Layer 5 of a small transformer language model trained on English Wikipedia (11 layers, counted from 0, width 128).
A neuron's activation on a vector x is GELU(weights . x + bias), where the dot is the dot product.

Input weights of the MLP neurons that the questions are about. A number n stands for (n - 128) times 0.0037.
n25 (bias -0.197): 157, 140, 140, 131, 116, 178, 155, 116, 131, 85, 116, 154, 133, 45, 152, 151, 147, 150, 89, 137, 161, 160, 118, 162, 72, 61, 118, 122, 110, 146, 95, 194, 154, 136, 205, 109, 146, 50, 128, 114, 155, 105, 109, 122, 111, 132, 98, 66, 97, 160, 120, 145, 163, 103, 114, 116, 151, 151, 165, 146, 165, 86, 178, 97, 110, 71, 71, 148, 145, 90, 162, 133, 169, 173, 109, 143, 98, 84, 132, 70, 158, 171, 122, 160, 117, 74, 99, 116, 182, 191, 136, 178, 118, 84, 157, 164, 111, 93, 114, 152, 149, 150, 104, 128, 153, 102, 127, 167, 115, 154, 157, 111, 170, 111, 118, 186, 92, 160, 87, 86, 113, 85, 62, 116, 111, 156, 117, 73
n28 (bias -0.234): 115, 78, 202, 130, 186, 99, 144, 135, 131, 114, 128, 115, 161, 142, 108, 104, 132, 149, 90, 151, 218, 160, 63, 88, 108, 118, 93, 219, 190, 133, 156, 190, 141, 92, 166, 120, 138, 179, 54, 123, 112, 175, 143, 146, 113, 156, 134, 170, 102, 86, 147, 128, 146, 85, 125, 130, 81, 145, 147, 164, 140, 124, 63, 144, 69, 100, 154, 186, 133, 59, 120, 97, 94, 95, 179, 39, 140, 114, 185, 106, 86, 148, 112, 160, 97, 159, 121, 58, 131, 97, 125, 121, 74, 130, 137, 150, 105, 130, 151, 129, 207, 60, 100, 107, 114, 131, 153, 70, 176, 127, 145, 161, 99, 161, 140, 169, 173, 159, 154, 155, 45, 119, 138, 100, 100, 189, 131, 114
n55 (bias -0.060): 97, 107, 145, 119, 124, 126, 107, 154, 125, 103, 132, 75, 162, 142, 123, 118, 143, 99, 107, 103, 115, 80, 167, 116, 123, 141, 150, 111, 202, 120, 114, 135, 93, 110, 154, 91, 93, 168, 85, 115, 131, 49, 193, 123, 148, 108, 148, 155, 110, 115, 108, 163, 117, 76, 92, 136, 129, 92, 164, 151, 136, 139, 145, 134, 142, 52, 196, 82, 90, 171, 79, 169, 170, 160, 120, 112, 152, 114, 168, 136, 104, 128, 87, 203, 152, 141, 137, 167, 108, 97, 197, 84, 140, 112, 141, 116, 139, 146, 127, 189, 169, 133, 156, 116, 110, 165, 156, 105, 147, 112, 144, 109, 123, 61, 154, 113, 107, 116, 149, 147, 72, 129, 117, 151, 93, 74, 109, 139
n80 (bias -0.127): 129, 148, 133, 170, 121, 130, 142, 132, 93, 120, 128, 99, 139, 147, 92, 137, 164, 189, 59, 173, 159, 140, 162, 103, 112, 142, 161, 145, 126, 116, 167, 24, 114, 161, 87, 101, 104, 72, 88, 70, 170, 142, 182, 105, 148, 106, 129, 69, 94, 107, 188, 157, 194, 39, 170, 104, 114, 142, 117, 141, 149, 105, 147, 155, 114, 100, 168, 105, 99, 114, 105, 122, 111, 101, 76, 155, 128, 186, 119, 178, 139, 201, 91, 109, 129, 159, 113, 177, 105, 113, 83, 113, 93, 104, 120, 145, 129, 78, 131, 93, 139, 82, 162, 96, 133, 183, 143, 135, 154, 166, 166, 86, 154, 136, 114, 165, 174, 98, 112, 119, 125, 127, 116, 124, 94, 143, 156, 128
n137 (bias -0.142): 122, 148, 126, 162, 139, 15, 154, 123, 174, 101, 156, 141, 145, 102, 177, 98, 119, 165, 132, 73, 91, 152, 208, 128, 185, 161, 113, 108, 149, 146, 143, 137, 79, 116, 99, 169, 134, 137, 190, 119, 162, 122, 121, 128, 121, 109, 126, 158, 218, 50, 168, 147, 105, 52, 102, 135, 120, 150, 126, 139, 108, 111, 79, 83, 113, 111, 134, 48, 150, 161, 169, 131, 171, 105, 128, 134, 145, 145, 189, 148, 197, 109, 170, 92, 107, 110, 96, 140, 104, 68, 129, 142, 175, 76, 101, 129, 76, 148, 124, 107, 189, 67, 140, 117, 121, 159, 141, 88, 153, 143, 137, 99, 130, 38, 157, 190, 139, 138, 135, 170, 175, 127, 119, 112, 121, 122, 143, 103
n152 (bias -0.225): 167, 146, 79, 127, 120, 126, 106, 105, 123, 177, 190, 112, 155, 90, 123, 132, 169, 83, 77, 78, 79, 141, 172, 156, 158, 113, 106, 114, 118, 110, 107, 56, 148, 194, 166, 191, 130, 135, 116, 90, 134, 135, 148, 66, 138, 137, 88, 128, 119, 78, 141, 149, 156, 113, 83, 129, 101, 173, 111, 110, 127, 70, 103, 50, 144, 162, 87, 214, 168, 133, 155, 91, 126, 133, 147, 115, 165, 129, 166, 135, 170, 147, 136, 124, 228, 138, 106, 110, 145, 142, 174, 136, 117, 88, 92, 130, 118, 108, 130, 180, 89, 117, 82, 178, 119, 77, 171, 115, 151, 153, 140, 142, 142, 113, 185, 147, 105, 154, 109, 92, 140, 200, 126, 112, 73, 127, 121, 81
n154 (bias -0.196): 115, 140, 49, 156, 71, 94, 124, 81, 124, 103, 163, 117, 115, 150, 192, 112, 162, 112, 181, 106, 138, 131, 121, 106, 135, 168, 125, 116, 98, 151, 140, 132, 129, 112, 96, 149, 152, 151, 123, 151, 83, 134, 134, 166, 130, 162, 136, 145, 174, 109, 127, 137, 104, 92, 76, 87, 127, 92, 102, 119, 106, 112, 138, 90, 167, 135, 124, 112, 134, 118, 127, 124, 76, 142, 95, 66, 149, 140, 112, 161, 59, 167, 71, 155, 93, 110, 102, 115, 87, 174, 98, 146, 159, 192, 147, 186, 115, 104, 109, 112, 136, 155, 132, 126, 165, 56, 145, 126, 98, 124, 173, 214, 122, 142, 150, 148, 105, 144, 157, 160, 131, 140, 134, 136, 92, 108, 159, 174
n155 (bias -0.167): 138, 156, 147, 65, 151, 94, 117, 192, 160, 80, 142, 150, 165, 144, 127, 92, 98, 89, 116, 83, 116, 164, 168, 119, 70, 161, 153, 112, 221, 129, 73, 98, 69, 99, 152, 160, 174, 98, 114, 160, 111, 180, 146, 145, 203, 145, 155, 156, 148, 121, 138, 112, 92, 113, 83, 96, 123, 168, 128, 176, 139, 144, 71, 162, 110, 179, 188, 117, 97, 114, 147, 98, 130, 74, 150, 95, 146, 116, 118, 135, 104, 181, 150, 132, 164, 138, 41, 185, 126, 80, 112, 124, 115, 146, 117, 107, 115, 120, 151, 126, 149, 181, 167, 159, 178, 96, 177, 88, 179, 128, 156, 136, 111, 117, 65, 97, 115, 179, 157, 129, 133, 149, 121, 139, 93, 112, 101, 103
n200 (bias 0.039): 140, 205, 102, 171, 111, 116, 140, 147, 114, 147, 113, 145, 159, 126, 85, 150, 134, 129, 195, 133, 50, 129, 189, 175, 128, 94, 103, 148, 156, 132, 95, 94, 136, 166, 120, 82, 124, 181, 83, 96, 150, 136, 146, 96, 142, 187, 231, 143, 112, 92, 136, 116, 165, 44, 107, 138, 149, 186, 170, 153, 158, 95, 121, 105, 101, 138, 98, 144, 110, 74, 121, 135, 124, 121, 125, 178, 141, 152, 124, 76, 130, 134, 114, 129, 89, 151, 154, 118, 170, 156, 85, 104, 158, 169, 143, 68, 133, 127, 129, 132, 129, 181, 91, 119, 169, 74, 91, 113, 150, 131, 124, 120, 131, 117, 118, 174, 78, 121, 104, 172, 124, 103, 140, 155, 157, 106, 84, 114
n209 (bias -0.223): 104, 148, 123, 91, 169, 89, 99, 140, 99, 144, 158, 118, 201, 141, 142, 117, 127, 127, 107, 152, 130, 147, 114, 143, 142, 136, 95, 163, 221, 150, 150, 121, 116, 119, 118, 135, 138, 174, 112, 90, 105, 165, 134, 105, 104, 158, 159, 139, 151, 85, 69, 49, 139, 116, 78, 154, 164, 44, 137, 182, 129, 145, 137, 125, 195, 89, 135, 120, 90, 131, 86, 111, 172, 160, 127, 86, 116, 136, 125, 118, 115, 137, 72, 178, 224, 201, 71, 135, 160, 125, 128, 97, 111, 158, 162, 52, 87, 70, 185, 107, 157, 195, 97, 51, 135, 128, 119, 37, 129, 68, 200, 87, 81, 115, 166, 129, 190, 130, 130, 122, 152, 152, 125, 193, 140, 164, 62, 160
n326 (bias -0.281): 185, 93, 123, 126, 161, 121, 123, 99, 140, 117, 128, 75, 180, 153, 115, 137, 109, 87, 99, 166, 118, 84, 189, 98, 90, 93, 103, 157, 154, 95, 154, 171, 120, 78, 150, 152, 63, 94, 134, 167, 186, 98, 116, 98, 137, 114, 128, 194, 89, 125, 123, 162, 84, 104, 87, 71, 129, 100, 117, 172, 143, 145, 79, 62, 105, 117, 161, 6, 103, 139, 132, 151, 145, 144, 159, 154, 119, 111, 182, 194, 57, 113, 100, 111, 133, 182, 184, 137, 96, 136, 120, 153, 119, 148, 82, 128, 132, 127, 206, 90, 83, 129, 69, 136, 128, 144, 145, 123, 118, 148, 117, 175, 111, 89, 162, 101, 201, 152, 178, 222, 89, 113, 195, 107, 130, 95, 89, 160
n327 (bias -0.106): 115, 168, 111, 183, 45, 121, 126, 43, 134, 157, 124, 170, 78, 100, 152, 151, 93, 151, 145, 183, 136, 124, 141, 134, 131, 123, 75, 99, 162, 142, 170, 168, 92, 181, 130, 144, 121, 133, 126, 112, 114, 89, 197, 143, 94, 146, 129, 116, 123, 106, 205, 158, 53, 132, 93, 86, 110, 125, 117, 127, 40, 86, 102, 174, 164, 80, 142, 182, 119, 126, 26, 156, 78, 139, 125, 115, 105, 110, 129, 130, 106, 87, 148, 118, 160, 115, 82, 148, 100, 141, 95, 144, 89, 152, 130, 106, 155, 161, 114, 111, 145, 137, 166, 165, 153, 165, 220, 181, 156, 136, 83, 194, 125, 134, 184, 121, 76, 133, 158, 89, 54, 98, 183, 108, 94, 165, 141, 120
n348 (bias -0.135): 141, 156, 145, 138, 144, 143, 140, 151, 172, 136, 157, 131, 145, 124, 93, 182, 114, 152, 128, 140, 95, 170, 121, 53, 129, 177, 134, 134, 147, 150, 172, 153, 106, 78, 152, 103, 131, 78, 66, 129, 98, 166, 187, 99, 138, 129, 227, 149, 64, 131, 101, 73, 120, 141, 199, 128, 155, 147, 72, 134, 110, 144, 165, 159, 165, 154, 111, 81, 159, 101, 123, 152, 130, 104, 92, 154, 110, 98, 109, 158, 124, 122, 102, 145, 108, 123, 116, 76, 137, 151, 98, 118, 149, 150, 119, 112, 147, 114, 127, 121, 79, 70, 116, 156, 194, 84, 107, 189, 125, 161, 115, 103, 144, 117, 176, 120, 115, 136, 132, 82, 150, 110, 167, 90, 148, 144, 131, 112
n357 (bias -0.177): 131, 113, 63, 159, 90, 121, 127, 99, 111, 125, 163, 116, 165, 103, 116, 159, 117, 118, 97, 140, 60, 170, 137, 144, 145, 106, 170, 132, 145, 108, 159, 119, 114, 131, 112, 142, 158, 71, 162, 168, 120, 142, 115, 129, 138, 144, 164, 169, 72, 74, 158, 159, 117, 190, 131, 103, 79, 145, 136, 162, 164, 108, 141, 112, 109, 178, 36, 143, 152, 158, 121, 111, 164, 52, 99, 75, 130, 191, 198, 80, 111, 109, 147, 124, 192, 106, 159, 137, 89, 89, 192, 176, 52, 149, 121, 111, 113, 135, 127, 155, 155, 120, 89, 162, 123, 127, 130, 129, 163, 104, 73, 182, 156, 56, 135, 143, 55, 223, 61, 144, 123, 185, 149, 106, 124, 124, 100, 137

Each question shows a token from some text and the vector x that enters the MLP there. A number n stands for (n - 128) times 0.053.

" a": 118, 127, 116, 108, 132, 132, 139, 129, 129, 131, 146, 112, 104, 119, 155, 124, 105, 125, 130, 87, 102, 111, 68, 121, 99, 159, 85, 149, 106, 122, 186, 150, 134, 138, 166, 131, 140, 172, 138, 101, 117, 113, 121, 146, 124, 129, 110, 133, 142, 164, 138, 131, 131, 108, 90, 103, 149, 149, 140, 154, 139, 191, 161, 158, 105, 154, 118, 140, 112, 147, 114, 165, 124, 122, 125, 150, 155, 85, 132, 107, 112, 117, 94, 123, 151, 145, 139, 115, 143, 101, 140, 188, 109, 112, 115, 107, 111, 107, 101, 180, 176, 124, 112, 159, 62, 143, 134, 121, 111, 97, 145, 130, 98, 110, 140, 105, 152, 112, 82, 130, 162, 125, 129, 117, 134, 126, 143, 127
The most active neuron and its activation: n55, at about 1.3

"il": 139, 127, 103, 126, 122, 150, 146, 134, 152, 122, 148, 147, 114, 127, 180, 93, 97, 126, 129, 58, 87, 135, 100, 117, 111, 98, 153, 122, 164, 116, 156, 149, 89, 141, 98, 144, 136, 167, 128, 106, 147, 150, 91, 109, 110, 137, 124, 144, 138, 157, 112, 115, 102, 94, 131, 128, 142, 107, 73, 127, 155, 156, 113, 133, 107, 158, 113, 180, 92, 114, 141, 134, 115, 149, 153, 135, 161, 86, 146, 114, 160, 124, 131, 112, 177, 149, 112, 153, 130, 163, 165, 136, 125, 169, 143, 136, 188, 98, 87, 154, 120, 122, 103, 143, 118, 98, 166, 96, 116, 122, 127, 127, 92, 127, 102, 137, 120, 86, 80, 147, 114, 131, 113, 159, 152, 134, 133, 141
The neuron with the highest activation: n152

"c": 167, 123, 126, 120, 122, 160, 90, 122, 131, 117, 142, 170, 63, 155, 122, 127, 175, 157, 133, 115, 117, 99, 94, 96, 153, 140, 154, 111, 107, 77, 116, 140, 112, 144, 101, 118, 147, 123, 123, 112, 158, 128, 122, 105, 133, 154, 143, 84, 143, 84, 122, 140, 138, 99, 186, 138, 160, 105, 107, 111, 138, 161, 190, 162, 122, 139, 117, 160, 116, 138, 125, 113, 142, 107, 147, 146, 134, 74, 101, 136, 131, 129, 92, 115, 145, 158, 138, 185, 144, 202, 91, 91, 132, 156, 119, 122, 144, 139, 112, 130, 132, 126, 164, 96, 108, 131, 128, 100, 79, 129, 130, 109, 83, 140, 110, 125, 166, 130, 123, 127, 173, 148, 113, 148, 142, 120, 135, 98
The neuron with the highest activation: n80

"R": 137, 122, 130, 118, 140, 106, 95, 141, 128, 98, 141, 158, 113, 155, 129, 93, 61, 127, 136, 106, 119, 114, 75, 165, 132, 152, 141, 131, 109, 101, 135, 141, 131, 135, 128, 97, 115, 101, 134, 173, 161, 118, 116, 110, 96, 109, 146, 129, 132, 114, 176, 135, 155, 95, 113, 124, 149, 162, 128, 125, 125, 196, 187, 186, 132, 170, 122, 144, 132, 148, 168, 86, 104, 124, 147, 89, 132, 79, 102, 87, 131, 113, 140, 91, 166, 133, 129, 110, 110, 152, 131, 139, 147, 88, 134, 114, 161, 164, 111, 174, 111, 130, 142, 157, 126, 119, 139, 115, 142, 145, 116, 128, 109, 130, 119, 128, 150, 105, 109, 100, 162, 131, 112, 104, 160, 99, 167, 123
The neuron with the highest activation: n155

"N": 146, 128, 115, 88, 178, 89, 125, 142, 134, 114, 133, 145, 127, 198, 134, 104, 97, 103, 114, 85, 109, 97, 60, 158, 144, 135, 142, 145, 132, 123, 146, 160, 142, 150, 123, 133, 113, 113, 105, 149, 144, 137, 138, 141, 165, 87, 141, 120, 166, 142, 131, 130, 154, 102, 151, 106, 143, 123, 104, 127, 133, 161, 159, 169, 132, 170, 156, 150, 115, 176, 136, 146, 98, 107, 141, 101, 116, 91, 108, 123, 133, 131, 132, 84, 146, 122, 129, 101, 142, 182, 119, 116, 122, 108, 148, 123, 152, 172, 121, 129, 146, 110, 121, 139, 142, 106, 153, 153, 104, 105, 123, 143, 67, 123, 113, 135, 132, 86, 122, 92, 127, 109, 79, 137, 141, 98, 159, 141
The most active neuron and its activation: n155, at about 1.2

"omm": 151, 131, 113, 143, 128, 143, 102, 157, 92, 101, 145, 122, 116, 113, 187, 108, 46, 136, 144, 132, 142, 135, 94, 125, 121, 144, 133, 114, 136, 90, 131, 104, 137, 149, 94, 119, 144, 148, 125, 102, 133, 123, 147, 150, 109, 134, 180, 103, 142, 134, 119, 137, 118, 119, 197, 106, 100, 151, 122, 119, 106, 151, 112, 130, 114, 162, 141, 205, 125, 153, 120, 118, 105, 135, 142, 137, 130, 151, 133, 83, 123, 93, 130, 84, 165, 156, 130, 141, 110, 133, 95, 126, 130, 124, 141, 132, 180, 131, 123, 165, 109, 130, 115, 109, 111, 146, 90, 114, 124, 144, 173, 130, 82, 140, 138, 125, 184, 48, 91, 108, 140, 151, 108, 171, 165, 119, 137, 115
Which three neurons fire most, strongest first? n80, n209, n200

"|": 107, 128, 78, 126, 104, 115, 110, 145, 119, 105, 122, 128, 122, 161, 158, 155, 122, 124, 83, 125, 155, 140, 80, 129, 118, 125, 164, 155, 142, 93, 182, 132, 125, 148, 99, 119, 98, 151, 105, 158, 110, 138, 146, 127, 137, 131, 111, 117, 134, 127, 140, 137, 135, 106, 111, 146, 135, 133, 143, 139, 123, 166, 138, 152, 99, 166, 138, 125, 102, 152, 129, 107, 130, 164, 132, 134, 162, 105, 119, 128, 112, 117, 93, 104, 101, 136, 143, 120, 170, 114, 132, 135, 136, 128, 126, 69, 167, 149, 102, 168, 135, 133, 98, 158, 122, 81, 115, 176, 107, 112, 138, 164, 111, 130, 106, 129, 135, 80, 79, 159, 180, 125, 132, 108, 173, 102, 149, 123
The most active neuron and its activation: n200, at about 1.1

" of": 150, 129, 132, 92, 118, 140, 136, 114, 86, 131, 92, 110, 107, 136, 150, 120, 94, 106, 129, 128, 120, 132, 90, 135, 146, 151, 142, 161, 125, 123, 203, 107, 103, 110, 136, 131, 168, 143, 129, 85, 108, 154, 121, 137, 141, 120, 89, 116, 154, 167, 134, 159, 118, 100, 135, 114, 153, 143, 105, 124, 131, 199, 158, 136, 120, 148, 117, 141, 138, 177, 142, 114, 95, 129, 116, 147, 152, 165, 118, 116, 103, 140, 93, 114, 113, 112, 96, 157, 110, 166, 139, 157, 122, 161, 110, 108, 159, 121, 140, 135, 143, 102, 107, 166, 101, 105, 116, 128, 166, 128, 109, 120, 76, 98, 124, 131, 152, 134, 91, 117, 156, 146, 104, 120, 154, 122, 108, 131
The neuron with the highest activation: n357

"|---|---|---|": 157, 118, 130, 133, 145, 128, 132, 121, 136, 118, 130, 129, 80, 121, 147, 123, 94, 155, 128, 125, 136, 96, 128, 143, 123, 102, 175, 131, 148, 89, 144, 166, 149, 174, 166, 110, 131, 115, 113, 117, 127, 115, 140, 148, 160, 126, 157, 101, 129, 220, 139, 89, 167, 108, 162, 150, 134, 148, 140, 124, 126, 176, 170, 152, 125, 176, 109, 95, 117, 133, 86, 68, 112, 175, 121, 130, 153, 146, 144, 91, 149, 145, 105, 100, 124, 108, 129, 119, 171, 151, 140, 119, 125, 117, 127, 110, 146, 127, 110, 150, 85, 91, 58, 139, 95, 116, 153, 123, 123, 124, 114, 133, 142, 125, 129, 122, 144, 95, 73, 139, 105, 112, 122, 94, 138, 93, 166, 113
Which three neurons fire most, strongest first? n25, n348, n200

" rec": 129, 128, 102, 106, 136, 129, 99, 125, 110, 141, 117, 158, 91, 164, 148, 131, 108, 146, 145, 100, 105, 118, 101, 129, 150, 127, 93, 164, 123, 61, 128, 95, 131, 152, 134, 129, 120, 160, 113, 105, 139, 142, 101, 66, 145, 156, 124, 158, 152, 153, 157, 150, 181, 58, 166, 180, 150, 137, 131, 149, 125, 175, 109, 102, 133, 152, 84, 161, 98, 157, 115, 114, 130, 123, 114, 154, 156, 109, 133, 142, 132, 122, 132, 96, 158, 128, 141, 137, 144, 100, 85, 105, 152, 111, 172, 110, 176, 143, 119, 110, 124, 125, 137, 142, 90, 112, 112, 100, 133, 97, 167, 123, 81, 135, 121, 111, 150, 118, 131, 140, 115, 108, 110, 142, 174, 126, 141, 124
The neuron with the highest activation: n200

" |": 139, 107, 103, 130, 125, 114, 101, 121, 133, 123, 145, 124, 110, 129, 134, 132, 86, 120, 106, 81, 120, 111, 54, 122, 132, 125, 150, 165, 118, 73, 165, 112, 130, 141, 172, 116, 120, 117, 146, 120, 128, 113, 141, 138, 140, 111, 106, 132, 90, 157, 167, 144, 107, 102, 145, 129, 144, 150, 142, 129, 141, 137, 159, 128, 125, 154, 133, 134, 149, 139, 130, 113, 117, 148, 138, 137, 194, 135, 142, 126, 131, 131, 88, 92, 160, 101, 113, 129, 153, 142, 192, 137, 105, 135, 130, 109, 175, 123, 127, 152, 137, 112, 117, 134, 110, 114, 136, 162, 123, 115, 108, 174, 125, 117, 122, 137, 117, 111, 105, 146, 157, 117, 110, 112, 156, 119, 121, 120
Which two neurons fire most, strongest first? n357, n152

"i": 114, 110, 125, 124, 151, 166, 126, 117, 117, 112, 140, 108, 120, 143, 182, 107, 143, 97, 161, 78, 108, 144, 85, 87, 107, 140, 161, 147, 95, 121, 118, 148, 95, 173, 144, 123, 109, 167, 120, 141, 95, 113, 112, 129, 140, 106, 124, 136, 157, 161, 132, 139, 106, 131, 114, 113, 150, 130, 121, 139, 168, 175, 119, 113, 97, 157, 151, 138, 111, 155, 123, 100, 59, 160, 141, 115, 177, 74, 124, 97, 135, 108, 145, 97, 138, 134, 140, 144, 141, 162, 141, 116, 145, 132, 107, 109, 150, 150, 139, 133, 127, 93, 113, 182, 117, 125, 154, 116, 104, 147, 112, 135, 83, 141, 136, 134, 185, 97, 107, 97, 115, 176, 146, 116, 122, 112, 106, 141
The most active neuron and its activation: n152, at about 1.1

" All": 79, 145, 125, 141, 111, 143, 116, 157, 119, 131, 128, 151, 97, 136, 172, 94, 62, 104, 141, 130, 153, 95, 93, 108, 116, 156, 129, 123, 115, 111, 164, 144, 120, 133, 129, 126, 152, 142, 100, 161, 130, 137, 145, 123, 128, 93, 119, 116, 125, 159, 172, 136, 94, 86, 116, 167, 175, 162, 135, 107, 134, 136, 181, 164, 106, 143, 104, 192, 108, 188, 104, 83, 109, 147, 137, 144, 104, 110, 105, 123, 137, 131, 119, 97, 102, 135, 135, 135, 131, 155, 127, 131, 109, 122, 143, 145, 122, 133, 115, 142, 173, 155, 136, 153, 121, 64, 104, 148, 100, 141, 127, 137, 69, 130, 155, 92, 145, 120, 95, 92, 156, 90, 155, 117, 143, 123, 111, 161
The most active neuron and its activation: n327, at about 2.4

"az": 129, 122, 127, 130, 160, 78, 97, 125, 108, 117, 121, 144, 97, 159, 154, 86, 152, 128, 158, 123, 122, 108, 88, 96, 157, 139, 144, 170, 108, 84, 143, 131, 106, 117, 157, 145, 132, 130, 130, 127, 133, 127, 137, 132, 113, 118, 126, 120, 133, 150, 132, 113, 129, 114, 135, 136, 164, 138, 153, 103, 132, 121, 175, 213, 122, 163, 133, 132, 114, 157, 91, 132, 114, 154, 146, 176, 109, 122, 102, 143, 156, 95, 125, 116, 178, 136, 140, 133, 115, 115, 124, 126, 132, 138, 138, 126, 147, 118, 114, 176, 61, 92, 86, 128, 110, 159, 131, 136, 110, 159, 113, 129, 81, 164, 97, 99, 158, 201, 104, 84, 124, 121, 87, 113, 151, 124, 138, 124
The neuron with the highest activation: n348

" this": 129, 112, 106, 125, 98, 120, 98, 140, 114, 115, 157, 127, 116, 143, 160, 118, 122, 133, 153, 91, 100, 130, 81, 113, 97, 153, 96, 174, 158, 127, 208, 148, 111, 138, 134, 145, 115, 156, 115, 81, 94, 141, 115, 106, 128, 120, 133, 128, 169, 163, 122, 153, 88, 123, 106, 97, 134, 135, 142, 132, 129, 192, 179, 142, 94, 156, 114, 136, 114, 175, 122, 144, 122, 150, 105, 152, 144, 137, 124, 105, 143, 133, 88, 115, 138, 129, 153, 144, 121, 110, 166, 139, 128, 124, 109, 101, 126, 121, 120, 148, 144, 120, 146, 147, 101, 110, 109, 121, 117, 96, 133, 136, 71, 122, 127, 110, 142, 96, 110, 135, 137, 158, 143, 128, 135, 126, 132, 159
The neuron with the highest activation: n209

"*": 140, 126, 92, 135, 172, 95, 103, 130, 96, 90, 149, 137, 126, 111, 134, 121, 120, 173, 105, 114, 132, 109, 122, 168, 128, 124, 135, 124, 122, 79, 149, 184, 141, 179, 132, 129, 124, 161, 147, 146, 160, 108, 129, 119, 167, 159, 79, 106, 150, 134, 113, 122, 94, 138, 106, 138, 133, 157, 127, 124, 118, 167, 181, 110, 115, 149, 118, 79, 137, 102, 117, 88, 118, 109, 123, 169, 128, 122, 178, 149, 118, 121, 126, 110, 159, 90, 151, 126, 131, 133, 159, 113, 89, 121, 164, 114, 152, 128, 122, 179, 117, 181, 106, 171, 98, 145, 114, 153, 112, 146, 110, 114, 96, 111, 105, 124, 132, 101, 69, 97, 160, 126, 84, 148, 124, 124, 132, 118
The neuron with the highest activation: n25

" and": 124, 107, 97, 90, 132, 159, 145, 147, 111, 123, 138, 143, 117, 134, 126, 152, 76, 114, 149, 140, 119, 113, 62, 158, 136, 135, 136, 162, 124, 121, 159, 111, 100, 151, 152, 117, 116, 174, 90, 101, 117, 135, 112, 132, 97, 107, 140, 115, 137, 131, 131, 140, 121, 98, 119, 116, 154, 166, 93, 146, 136, 142, 174, 125, 114, 150, 128, 136, 132, 142, 128, 146, 108, 88, 140, 146, 134, 172, 117, 101, 114, 137, 83, 157, 125, 96, 125, 137, 154, 124, 154, 144, 105, 125, 115, 128, 197, 130, 115, 130, 138, 106, 126, 160, 131, 122, 125, 141, 159, 138, 95, 140, 68, 155, 121, 98, 188, 94, 101, 140, 146, 138, 122, 113, 141, 112, 153, 147
The most active neuron and its activation: n348, at about 0.54

" head": 140, 160, 118, 123, 134, 140, 114, 101, 117, 117, 133, 150, 92, 146, 160, 110, 84, 136, 177, 94, 91, 149, 104, 109, 132, 137, 170, 168, 134, 105, 188, 147, 112, 121, 144, 175, 128, 149, 103, 142, 114, 123, 97, 130, 137, 140, 119, 113, 133, 179, 139, 112, 137, 122, 90, 92, 130, 95, 130, 140, 131, 169, 133, 101, 82, 140, 135, 133, 115, 143, 133, 120, 126, 147, 156, 137, 127, 141, 200, 136, 129, 95, 111, 157, 117, 126, 134, 142, 103, 179, 143, 115, 122, 108, 144, 139, 161, 140, 114, 180, 127, 92, 123, 180, 109, 101, 108, 127, 131, 114, 118, 116, 68, 128, 124, 102, 166, 88, 51, 139, 122, 120, 124, 109, 151, 125, 103, 123
The most active neuron and its activation: n326, at about 1.2

"sp": 159, 126, 129, 107, 140, 124, 116, 93, 92, 126, 158, 135, 85, 129, 141, 120, 79, 103, 133, 82, 137, 119, 112, 78, 97, 151, 122, 107, 102, 125, 147, 131, 120, 129, 165, 162, 137, 123, 134, 140, 135, 109, 106, 120, 147, 130, 129, 101, 176, 128, 155, 134, 146, 107, 199, 84, 114, 159, 124, 110, 100, 134, 191, 123, 124, 129, 109, 195, 109, 197, 112, 106, 85, 173, 135, 158, 148, 103, 118, 122, 89, 120, 153, 130, 134, 146, 137, 168, 100, 165, 139, 111, 162, 149, 125, 123, 160, 188, 93, 150, 78, 84, 157, 141, 109, 123, 112, 117, 114, 141, 118, 147, 122, 109, 99, 101, 169, 108, 145, 148, 145, 114, 137, 117, 141, 122, 137, 121
Which two neurons fire most, strongest first? n327, n154

".": 165, 136, 111, 153, 126, 129, 119, 153, 76, 136, 116, 130, 95, 124, 173, 132, 69, 146, 129, 91, 140, 144, 90, 135, 130, 113, 144, 146, 129, 90, 176, 121, 123, 151, 125, 112, 106, 147, 119, 165, 112, 141, 111, 122, 130, 115, 146, 133, 157, 149, 139, 174, 101, 68, 119, 115, 140, 136, 135, 111, 112, 129, 157, 109, 140, 162, 161, 138, 157, 117, 85, 138, 127, 156, 145, 168, 174, 127, 124, 91, 136, 124, 109, 129, 157, 87, 127, 122, 141, 149, 148, 143, 125, 98, 119, 132, 146, 107, 148, 161, 139, 120, 84, 124, 89, 115, 155, 158, 134, 112, 118, 116, 144, 138, 121, 117, 181, 101, 107, 165, 97, 119, 98, 113, 135, 89, 128, 103
Which two neurons fire most, strongest first? n152, n25

"ard": 167, 134, 135, 89, 149, 147, 108, 111, 158, 111, 141, 143, 109, 95, 140, 127, 78, 106, 148, 148, 102, 126, 93, 83, 149, 146, 195, 163, 129, 49, 122, 139, 120, 133, 108, 122, 136, 124, 129, 126, 126, 130, 122, 120, 159, 99, 192, 127, 140, 136, 127, 145, 105, 124, 142, 126, 164, 147, 150, 141, 150, 158, 180, 121, 111, 167, 118, 161, 158, 132, 93, 102, 88, 151, 153, 149, 66, 121, 112, 108, 119, 111, 144, 100, 111, 121, 146, 148, 141, 167, 154, 133, 161, 138, 160, 137, 125, 125, 101, 131, 127, 102, 100, 120, 121, 120, 115, 96, 133, 140, 169, 135, 126, 111, 137, 121, 142, 97, 89, 102, 125, 75, 125, 133, 91, 123, 168, 136
The most active neuron and its activation: n348, at about 2.3

"ings": 112, 97, 111, 137, 157, 151, 147, 139, 98, 116, 110, 162, 118, 114, 144, 74, 79, 166, 139, 98, 142, 103, 86, 133, 114, 130, 140, 167, 119, 123, 127, 153, 109, 149, 139, 147, 140, 173, 100, 100, 130, 118, 92, 105, 133, 132, 153, 152, 152, 153, 160, 137, 135, 112, 112, 132, 136, 123, 150, 138, 120, 162, 142, 131, 98, 177, 139, 109, 124, 180, 98, 74, 99, 144, 112, 152, 118, 132, 139, 105, 146, 136, 86, 121, 97, 139, 129, 116, 147, 136, 141, 165, 162, 130, 168, 139, 172, 129, 124, 165, 118, 107, 134, 160, 94, 81, 110, 120, 95, 172, 95, 145, 92, 122, 132, 123, 144, 106, 143, 141, 109, 98, 137, 103, 129, 95, 169, 139
The most active neuron and its activation: n28, at about 1.1